Layer 2 of a small transformer language model trained on English Wikipedia (10 layers, counted from 0, width 128). Numbers have three digits each and are written without spaces.
A neuron's activation on a vector x is GELU(weights . x), where the dot is the dot product.

Input weights of the MLP neurons that the questions are about. A number n stands for (n - 500) times 0.00072.
n3: 537480361579485468404461444528398578561266374560516507399380670664539676409366537571298459382449582496536592783699623492565329426732365451282579595741477250344413384578630533464547472670863590248670504620451596346608597673344434352621313508769448734339578411436515590784595787537267496528405262476448565534377527566427539437420544349744520519546469641295798398574395534440603421555722
n4: 323668719504496401527380338626549650532356448750309648474426586375541781619662504404489373508618508516450418432412679453504616389320357551473448526259392770493642396772381702613458678351455345481516492384622461435465622559443571511412681462624430387395716489496462473537596550681381584531404280515657617378385571459397455641257342500725561613333703291717633148606530753432508500648604
n5: 569391212480578496414639634504396603345409422545298540374549480361512629678689598419403508201424333418460603584476465232392719471275563346565407442434520768310641541564336333623472688532297572436496451358376553573880372599512441608512360700767602456615516500642718368376678341633423227909571508723433512434172634504366512448593610634567508642496429500580516365624476363390358520304605
n9: 471469669596385603761681246573386571626379589270606362669620444417346689278439314607633387662325432469615375655473638512488627504511560449400508548391336603439580229428485369719588612630644405500484535298547728600678689567519714401555496420539465333427835507526710447368508574394373351449376452485348159507292320601585549340452496474331804562476428432565367405454489580471481687443573
n24: 630715679470410604413387358407493566503606554379515700475677417617318525362542542582607595485559573572522515118504493470546485619416542511496539654436315512668392736542302673337574538322515246452293564612553425511346759557419388539738410474534259419433581602408354184439585620466567526432500496515332477669690158529397515618529679464613507468286650473396190544559547440427459522699440
n35: 282405428572503351562483531575675403540354530528590650394414401480327428687392525476644616682297363417439590500695357559525384395553486623469393444535775504433666421510414535600449589578443362480507552759570442578555368493644585330441470685383462658513611291610347288396313538517595453399532682329316556549374513424462594625418397537447591726656580268432490504433353417580681507638555
n44: 479713400334428320680453507618719413547459521515425616457388306595565561655528517655436413341504689665515654599622654496451393351255542398356677699384489489486596388579357413538757478379569263574527638342587541633545421534551263408525290431792761504497343392423594573564681507424375606331538518762443477507563572320524449416482604525323383766449489373577478325598551542677323657504692
n50: 543504542256267530148436454473519433472523533415345466429569289500519408523664401629251388316394362609261260591431711659594531649578551543584464672388715571607451473543172414453492604546594500424504412611590565626462297434410465394591654530570658661363447682587437530638371235520599394687454518504361636448527545240451613337263641626388579237698429528402428730571470550375611322632527
n105: 479497442708447363422575548691364519526494562305637660559423363547434503628566560573445594379640635484545639381462671350490458573640632457567500353371543493596283535527583415597411284443673651754322709512425404513506627555513507427579580528387590484654472587500453557500538352647516430663450485398306627667414331407562311513558609478335497355592606386379642528374625416467628462456385
n121: 582492583409632603579682529615459690406580257332278504420637348573629444364728615438393406483471362639479316713512496466369583440391491622677367496475444509307274645538392224349496616685610614352599633813394280739463673307476509441528262651563400240359577448316391451602677508572385414626607457566491920432298440275226516283468380379355581367443544547377182358378524566612591488500686
n158: 555508388043515496284436477678611606715421556661610663334367560344322455666529673446630273385477473646589421472543714378615543265462220706457452463233579336504643414514493484539342558269603443627472484470627422593531583461249604341711474263539461431339255636386602645567558403393465201445489371636551547422504489602461565396385457292560550379549451415412427375592636642478310665557450
n174: 689554363543476450405447734435603412648522611558456587440645472634620347504315306457569575349757436705564792348684465500688731444458504473345459617493675440294457677544320585496653645575482365536541511622397533475569717350465459545469369585493449433752582472596672528373679572459328368709566545457563386392601444262487560361404374693518596398603504639471472407422535338271629635504583
n181: 615534653527396481570504336534749489608446353527275531813727537568213614115554585561592605559621380527565527551534656325598703469660378435450440456508533551507390377468448520450401646739368613439424442608543373401427683601598378799839629587338423526500745311616496365402778427367367526309606489477622430489580500537468402546515473433537455840411399528587530373428564381532298534326538
n187: 545669559599565516468469488394469670752780371616247429404397692477330420449323511716636329456523376745296460533516531825524500439634366380362397545692577529496469675584454638604430278465500687386649504619310508512504460640438455379477549792775564294377551684534627434425496579730158590785544406472270576462382758293580426508534591646592477306416515648637672653554535619489390434519587
n217: 396323546471241355706503479543398403354580538486511608306478455521698644433627401386562402507331510348401327592603317482361600540441158378607496613511410599447642468543589559431352443610511335532679525555267614560432544710458563629500610606475615353517662303375410370398805500599592511471546456318516612359439351386323609461371322628604535473409483359581430347317632594393429249556550
n220: 696643410486323604522486446557745360516569645518617439573634619334574631622487537568297581651454271620636733459450392529614360348455411449471556631413371697651346558353590308577472417304504560636541663437750435500594504810486437459568507677565652648395493521391560758353300489599457664635546432428393529552529479598421694311507522524325535520534395410589535376550419446180697397479561
n227: 460550554527448615516629662512378579394429403398496576654391346546341232716424482789674536441473473602585578464434579520579469420440412397299516467508500416543508765255332703378442481565249641446593551647595624434531271555610328803456664740394629333376725447456685401408519379662446439417554187384411260325817500541664405327726616485511565566516334593665492537527292518489373531378438
n241: 473591522577472333559507573569518325463674468441645598365533571572357395489510731529710318321352475507558559496369677374672427616599763379529280601651762538592438456289613474456406496703532611504546639543377672398662541574625406709563535338600419314255586504476593281441485665769373511611463608620275552264580432450527292348416394393514371510608557542406424480694386356353525428522660
n244: 302493249464570590426639318283744695335577458559304604443500666496408619348561662402263490485360318559348533429569571703384453694521264507576387490555504586616634288527454608625572504204479489543439471362359828529387567566479575656677563349493460396548421652497461604528619427474471442541627479700448663360442369525523564511549511362412360370358287489554357410686322719425467432583544
n272: 316490466486603630503695462551531450525629463420441549443410510436376530785400574524480321500466314409572437479404584437489614613517284529414206691545607511468558445516692571531428375630612320442478434550486662318608630479564443681562583680497535273533867386585520663336805645637397357367446405737542419523490507446313551459724486466416541555460473590544456415578692552568369500435610
n281: 558664479500407578573339497585632400447392444726625374513580303689560510599413510415487490461639507535677340698325503720496390472513383458473632582535227348356480466573302440577633586551655649374507514497574476575604416563520493608588510270594521311532493363588480324598394548654380469559453702421323699530788370327472409408602490460427456490282346317473530585652490700400592724500521
n288: 770587516644338528686469380524575391398974369532423507527589554245527277599560849309489485496642297390369553393728376593422432615418175375337712603524434496627568420500361488257540476567512512413767496364537376496351573293504368382546535673532488441360658570436664622629659689582448294557710375388443528531416745508563649484649692309414567394602551654548445594622426609358468638606357
n299: 482538268694158345504526508386436641452566368473234344633443426227218218591397486648700518772470399612500423582553651597438633633537465421477433449661235516493443492436474672562368450579608339364488523482446504485787376535709555391442405665508496451360714618442804313623572328399379368740595655470546608573500622378539373462620686548456433493573656452534440553328593471589447353496519
n301: 521682305421457485337500582418271588534314406644747507318345478511639702724493521340353602596370625405455409515429707355415313415628554646410317554583340237402507643674442465614671677652529504333555474387397500440515485568592546711450586574473696463327563387418442356439388274446742381336510532414455489529612234336507467678264444423274434504571771437504559512264383613482481355496556
n340: 616410591595504435658561329594633670477507391400470624543346079336354714717507392482524438642633407655337684526431564385519529474620365545562523441390384459606286723327458504581547632547411661601390511390589350598500463374264459719434234335412628593459493422310354529365493493355482493437530486525644522665569496472349493439576525457309740400469664633449410602754614538466460493601289
n400: 730481639500431365389456515474362522558355478672316510460375617433471398252563514579677511855537574420485611348624529504620587496489601479383539634374493516271448629493456628351578504627737526522267466540396731695447873431666578403482402526309640144500452460500529326572643443334635548665295418481226508565459482408510496418511481247338623372696743646646314642437437443369496440519455
n424: 554581475606156907367368688353540484638745303467392584285768269633312559398596557406645473601314528288594533517480448562458389542627154620381820724343309449515374479428453496371443409581572649224423409460508397447574659409592652598465579415608471367616528532512520516387549611458361739583655519606477633583381508508353601313590377345759609504300680620504573513762628361454545767532663
n425: 412484484414489512682554465348566473600437447666552542443535591485252462263577642477564345520469569476356472782551542627608426323534391467492528564504417710555380276376428351472701504682538504628525606709148551566622424524435552470675673504808583431467762561448515292642617539580582558937482779328324810417453538568316546194366414336355465330591447553488311521404305537427391415384598
n434: 637571425537652463299705463411755496571447529386443366536613489651328421377643490645299479500393412435370723635507438595347526577591303355410403615511710655399541346712612657667600489348368500448457353587412575422534519359383350532379507570515602338486437558302226463404515538573485363595614539750368675655407540264528426203593552453675441571187493617441482395706507314468698456607272
n451: 331663461430511581484565535364735614361365470365555444758508621281390451446172507457511386460546473377659291452239697710464492472527597507235195668405545581708391425703662680662310484632584558570308484363568418523315544488458343425533500485528634419544461527563744285429648480396659604409644344500324472568282473333529427589765430454443408463533324581450076353615397515460543461542461
n452: 435504474460376627274554383336439482567348334641288484368397440389650563285722622602458531339337414545602563523398564396417654677496557486686546612670493451500616529486430729222583529627435583467596379305526034657478619496400624500406542612685540654559413397573518227552427423653445442660402448460371586401573340639419439402580716514457388569492361309486348268374357503661562424569577
n471: 666586554349472629526458507561472433355562507306562532535707612319363601371567339680559425245639366625277471682655465379659428582577381538478444593485524485571586330517507467251507402339546727396345373507315486640613559672436336607696434781602609422428322426421391358555432529315518450551447572687540302681489468339341404407379453307479585589554525380371593473326652503514234279472439

Each question shows a token from some text and the vector x that enters the MLP there. A number n stands for (n - 500) times 0.015.

"east": 529489380446645594580465484534438464464505612437641265551447483455513506396625408453507649522512575510313539436588502477595505529411411554428512490493473452623444444370524466475386411462331508464515466473453438437485448538587507492451649420584565668526457526666472599589467511608368484436571614441514456509511602427424591586550508511480596495449603442471433600523432326478578470579524
The most active neuron and its activation: n220, at about 1.2

" to": 416570432545552549452426480572499409465404537451511214409384547557574447522455198554416560551453531607564513565381419569562449479452464600525529506613528516556499402433495533502501423532422523651505453531508572517490424539467532585392703432639489546558413494611466554621376666517374379554462506525477480472511566400473450614604418435518483554484438590558523483464472387626399568545611
The most active neuron and its activation: n281, at about 1.5

" County": 523473280477561589524466423582580342494398582500651317424432520481548328529560459402473632515503509507475442464476509509420569497503522550539472455526393467522417417482674494449342370481456512457527495432304492413557490408568529357527515449486533502479523596631355523565504468548609560444461584552551369517596578585471525542510455532577511547571573478605457503589489409750545530619483
The most active neuron and its activation: n35, at about 0.52

" mo": 411398433552462586473501588602525383410538496430502205480428599522591384590559456438479633477493507527606510532475436398728472480520480566501443345546594575578556539424601494466404502610528490373511565555498528539393438464502463574393550413430612483432461540634513556701555456523468423504492376424572477527525462398565665498588465564498657565402446465489436600473406367575517492392496
Which of these neurons fires most? n227

" four": 397353463535566554427537476443531399542497455571623221360527578484519404440545510362468637431568535531619468569522439442577498473552473677387463378381513558639462464423511448449481458474367410496587572534487450625437420432503525555558664498480459476605537565675509643513547475564507454481495547489542473426486662613558520571516483534533526266402496507496401472488462414589473561565545
The three highest activations, in order: n425, n158, n288

";": 452430486519493491439458545477506403523461662401540326368390541507544455478607507492393717509403550505587396486468494538492400486364513566532540548559426416609542591470560575423435420413466491405487512562516589460561418475565551506641634424587441490559394526596513629574344562472645397476485491426553477606393624630485515641432460560487512504459552523488529518506352376614460458603428
Which of these neurons fires most? n35

" S": 483609574440417491541429448422545422468488621469463221517561536430508372539560464504437623531413604550486505491515404540491522641316560505518565336519517542682490591494608419446476397591538458485477420553485505462517533524581493509477445413529539457556444501707381563602455423428391505483358585425689347583469523413633472496344551549564523552427539653568454480476536494533544490437534
The three highest activations, in order: n299, n50, n471

"et": 396401414438590397521426486652391478376626506583480256548461501493584430516560491442415663547535647552496480431441448459496371654430459618677532398508503604591511480563542573482429490536502475627502372481504553364477556470535498428330607554550427538435472486701503444533535472560439565455482524469529563485591608504585588574467573546385434422410504596483425531524404341560503537486531
The three highest activations, in order: n288, n452, n299

"cc": 376524525544615541497526428582491441512471521517553295637402513487615376572602416513564452436433474566458510460471317582580614616416494477369570366473527486524507449531594551530436410549408452460435547529458506488558456563634427568414377419591632647531471446547337499625513497521495434446575585534578425438503540366644612480306442502482463385428541521564586387584540404636502556421534
Which of these neurons fires most? n44

" ca": 425386431508532563394534613654555328557442580434552295391462585400499398463557385413519662429478490594561565596505447417671530599486470442501490423429523503621556575398555489514452461513518465446520613506357527458527403527572478421273376357500578514486476488644617571684471452534497468515518494485556373489514604418526627441580407535595610517498482559526443498518419453561531544504462
Which of these neurons fires most? n174

"ent": 455454536450595586450465492620440378529460488453485361487504653461687568439632436471440517520526562455569458383554375452617529526431512618484521434529514378616406467540513521534480457477373419579439414553602586526509454513521513378438626456506559584427486464697455470403430494620577587470559369523503528449493529565424524605446357675467380463380570498468607503412451343680449569509554
Which of these neurons fires most? n4

"79": 462431495615520422559459467459512410436451573544592331541538566549458603443565280412453603580547535561575465422469465422553549481516672541584554357505434399492377499333504447482424430509369498580538532548503412374573599571568535607551428414425318652500447519625435586435524459502504536325422575413579483579435585616554553597572446507364520508527498452533573505549464364593585584572477
Which of these neurons fires most? n181

" high": 431464436397641588473483582484531414358464477504600257553459591515511408549625412425440634541563488506481481470520472439608495528529417585442409472393573450588533472391502516552434392448335343477518490544479511411519450475483515547528650481502541532616390603654441538557554535571573542470430402462603517418518488439417569513519655483589709428550431552444339436499457455643553535591487
The most active neuron and its activation: n50, at about 1

" 18": 459347525585508566512521463506531478507377525511605166527484545504527511467494286398423623476462444446663445445488450483533543495445635469509574362454509574543333436460550436437531447473406571491562623366345384552554408475595570571442496465458446585552406565681493549516450502515631503417461585428546480620581663555611596488658558483512501485517502534517522392519476470556585435526488
The three highest activations, in order: n220, n452, n105

" East": 502554456398548544586392491553504400369536643499621259472482537490526446469565460509366564504544588465358496486529366509566546593364498566563494443523482396705495432478540447453498390458424444482485500448515466418601491437523508454609645427506511643604445518626356535560578406517508522418597571464608429465476545511430539589548455582539533554426630414453388536523357382562641379575518
The most active neuron and its activation: n35, at about 0.48

" U": 488483508548590483553404543510484499599505672551565202474467478408546515413519338433542584536390500452474491421539403514556602518451545594600501343461558482598429482325634415515468437634580582472478451473527480397598476524514534575415383387541451368605437503665417523580477505485559556616411617464586317495569542585573489413413454460577568613441497578506491481380461562599573460480447
Which of these neurons fires most? n9

" plan": 388518454459663526587419489577576467403506443513541184502515613588417448520618392434500623481634473638570450392505417484568603653555510632509432533453473465564384533343582466456391479540589603530561619572515535533496521404445495441335411465539472391404450568556469490620557441506499495505443491398455471456590615499487509563459500501474480532402530470570551582514499335634468459481457
Which of these neurons fires most? n121

"u": 446464487609532505608464574494496427563588507523500274514423527531573521562408346415495592464539666551530479520442364472568398488479646551626498288596569465512537335506593440567456475543532496592405512447442609511559565473540463523443457504363409661554408560590478485551431442514546491469440508561578485444449404364683572535512360484419528413449501482535692517355497356690532568496450
The most active neuron and its activation: n105, at about 1.8

"ure": 548612501459564435486418534576494430518452561641609260512483483495564450477582284447502584459589514590437474394313316442531484512500512550591457410494561569534422400447507517523384463514504520466512519537626477444505475527517515407387540550546443542535439585681461509537502437496579533530382576497486480482447591567447542651537472460456341416456614630588627540573381248628506542488546
The three highest activations, in order: n220, n35, n50

"ship": 416556425481594514491418445505522354427421521616610269469539568490519397509592456478429568606590462629606390510362398483509560390506579656523471422463447479549365552578509470405314436524437470511618427474450476504476508481471439413371516522520500506531475584721376591538477636553601510561367437533414521501511514553513566597482446576488465497444543524548545578593448362711480575516551
Which of these neurons fires most? n281

" ": 435401546518514635549500535508574442450547563351491157579509652653462464504567474434399598487550514564555479556417353437517445454457577467536525515529480565615447484477518506427482372544511495524411490635484501503448512528480582608458475357554448541463309530708493518600391546482560454495533492522574418473443591507569492435435496524545585395399551591615486502499326445668498430462519
The three highest activations, in order: n434, n471, n220

"S": 560545554429540412641446415493515419521520645519509256536538528498574490510570418487509564582445590574522481534550409493557575499349621594530510256480495510589497510485617430476379535539427443573404427464460561349550572538520459554494377353536541523705490488613491658535559403443466544402345593479595287545427437492486427536414448434347480582480489567581496567565538495547512505493440
The two highest activations, in order: n9, n181

" f": 357458534481535626453504434529581453365506377328562197460549566553556422537647467569364639475620473578503460580387436493575484519386455607486538523602585496571525580396543403493534462535474445480488497625498511518486438478477493544440582398495612523538378461572412524579511517596517482405395437471564431519502601395531430567487425503565600508552482663534425422420475486615485602391537
Which of these neurons fires most? n121

" (": 476420529470435560482464500590603434552523596477500187491472538544403509364629383467524692570486594542572511471433356401543476480439495539490498503429516431634457593473574454531528430506454470424382483503462456479527569555542504556583571282573379483567368515687457455650364551438510493481460480457543592508486574549562510489446521540583590567341627663542486481566438348545417414500545
The most active neuron and its activation: n424, at about 2.4

"b": 488468385487602497592478498431465317436415547521483368604405614553470368617480437467440672556550576512540503438484516578441445608573492635650505471649433528467521573526638458492468523565362374691397540478402563475492456461510459423418536347511471643433444495569426507557428476543516388449535476493513506513538563459797641563409485459469517357347524476509442477493552564668405527531469
The three highest activations, in order: n301, n244, n35

",": 455462479570362535470456483479510417442533496443557180476376505554475553411590388476366653559466640509543381500422471535558401483429545443550607380576438451613417589508588529481437533589530553504454524541423547459513533530588496561509577459576389577574430523519442558609353600459424485390486511530469494545431685508468560657493457571434499600444538648605531467491389325634410471613498
The most active neuron and its activation: n3, at about 1.1

"n": 562572578481498475504470429391437313552442557545484335550573741594398457456593407493514524433399541485542438536566550605648474598563593557597535413595456508492484362528555416506487441449477401627493547672405478391506344485522475485574490530515515612431343463673409404556378506532559436581509551447436489504447620485538500647448522507520428495385463422528622603531439412613417436483472
Which of these neurons fires most? n425

"ick": 482593534388617496650481480477458348508423541484544333580639551536493496528636424504513470547565598452581490484462375655542491552428589706522567406650404469472433498446637469448353431488471377531540428512583526433363576416511506553453467370507449450580468568582353644521625602489598434392294538477509512511534505469480550529402550458462477432563533371463456498494416407701521553509531
The two highest activations, in order: n24, n281

" St": 492475419520580551608526380592513549475488567455596122465433589514582451521665451568408505542421523558510540480537299536582382592347455531524497405591453521555523592542707386458392433569548404491434508545457524543346559490526467461488453532496568462587400486618390569528464466524451488361460455424502424575578586510534540596436491594515525546475451452528408503638436430586571362461539
The most active neuron and its activation: n220, at about 1.3

"mar": 430420487537636497558468466523413422494521490497642349600484509616580272547555515401378625453530589513466538500495382537569524641503425686586452331522516587629439397347553388491479444451448475594491498431525511453539470451633505364344435494509433558410476454622545558437527437603614504457579557509529507472440680506602516505535522492469457412503418396602557500406547487643528433479481
Which of these neurons fires most? n105

"W": 457495591541552534556490447495453581490437583429467198635502552520610457481530392502394575505482565539509525589628354600647519506323421588442521325613493463598413447496507400495427508527422332609458406476461458397531542555555561636542484368479584503742394423573516636498569549576495387432443526386575495575461543476475464592445563527384555488514497448434475559469474493591564440425515
Which of these neurons fires most? n9

"se": 480543434487519501583505485512465429469501431436464413547446584534493432618599373401503648431515438427640402442420382429496408551432635539456545367536469581588478527448540547565364476373468453560570534542407412460472400493490516532452634638531426575562513541688482485431485529597454576431379502538460505418504542567529631658533489631593418382402408653553535572614487297646440491544493
Which of these neurons fires most? n227

"t": 498503420506498517547404427562425466447441512488465286498444623567584541534551495424363587508412651531498401469419362460432311586353510583685556443619510521562498514616558447459442510618392467689503414515504627376610516453489513485448532421500503619600473463569497662501533444614471450421384505412532542514342545516549609619495390485419495472453515542433524593466579441593527623474493
Which of these neurons fires most? n301

" of": 446436410505429538549414554563534452465421640477568253460273552511448471491633281529451545455516504507692560478447409529602408600477489421465499477580514434576531465564456427526524419493431410571556566530547454495550444480560493568349561383641553551529373475656579611613501546479570399455469457496519474458468593322475555582621486554399477523425443559560414539501482464589441561625586
The three highest activations, in order: n44, n281, n451

"a": 509607477453568538582507592540493432521441560540455405444447545452579383601362449500461627494368611459556407439435337424576489490488695528497517312530577430621521336526636379516458481380390548563485482484398609497617530397528539505424517441419417603547465567605475502616476541493538492467477485551672408436468541513667615539492570552419475415469457567484566458450576315697522550533390
The most active neuron and its activation: n105, at about 0.12

"d": 563563541520476567579354333384414377420484571497424240465421593561435485476585334510444579514418706519520534418440328568569479543415440468517603434604557520580452510479496527473510515584364386598532491587574533361589433434487443522510575453548506700637418524567370541521491415539556494494530517480452414467483569492506559623470565494461409506370548526393520633576586464691497478499494
The two highest activations, in order: n24, n50

"at": 524380412509603512565459528587350407417310524636447460532473583519613525533432497412521678538433667453576571456576519521629500606382427614524507460469528463515623440568641494527473532574460446680409529513440611504429548354559474474362544463458498548603401449726384514531596507482539498468424529524574419512528533448607456552493379512431393408361569478425489468421536404601443470507401
The most active neuron and its activation: n400, at about 1.5

"po": 454467488447544550528474605563457530490450624498510283580255523481590368698597336546528581505467524431570538403462450492608520509584500599508578450575544450601477356434635494569436505393388381463523555586518572458510444487577552493339509425585565526437426477531479477634543624546645521423492403412472520530452528423576617496402597432441544472458391485550548522384471434570425599442427
The most active neuron and its activation: n227, at about 1.3

" new": 336474369376537626562433522488593463442501480520576244495459601564580481461643493393406590447602517520526418458516369549510517502604299679523481479524507510599440499425455355534465428434511514503477521537530460621470417523556603581466696380483607482539451588598443527518582572663556431393423404463503528439433546455471538535534514575537524508504428518482436530480437404637474441505514
Which of these neurons fires most? n244

" for": 433526358450568582490495535539506481427392619598540292418367551603549531465508348530390524488564543537711481647380319523645559477467426514470515583509496545493428443443487448489412440499465515585482476471457507517557487445528547571355658396594581471558426481631369724650590592518509374461387500528541435475504604463453520587591515397412532526445445564518404384469505430612458547558545
The three highest activations, in order: n272, n281, n44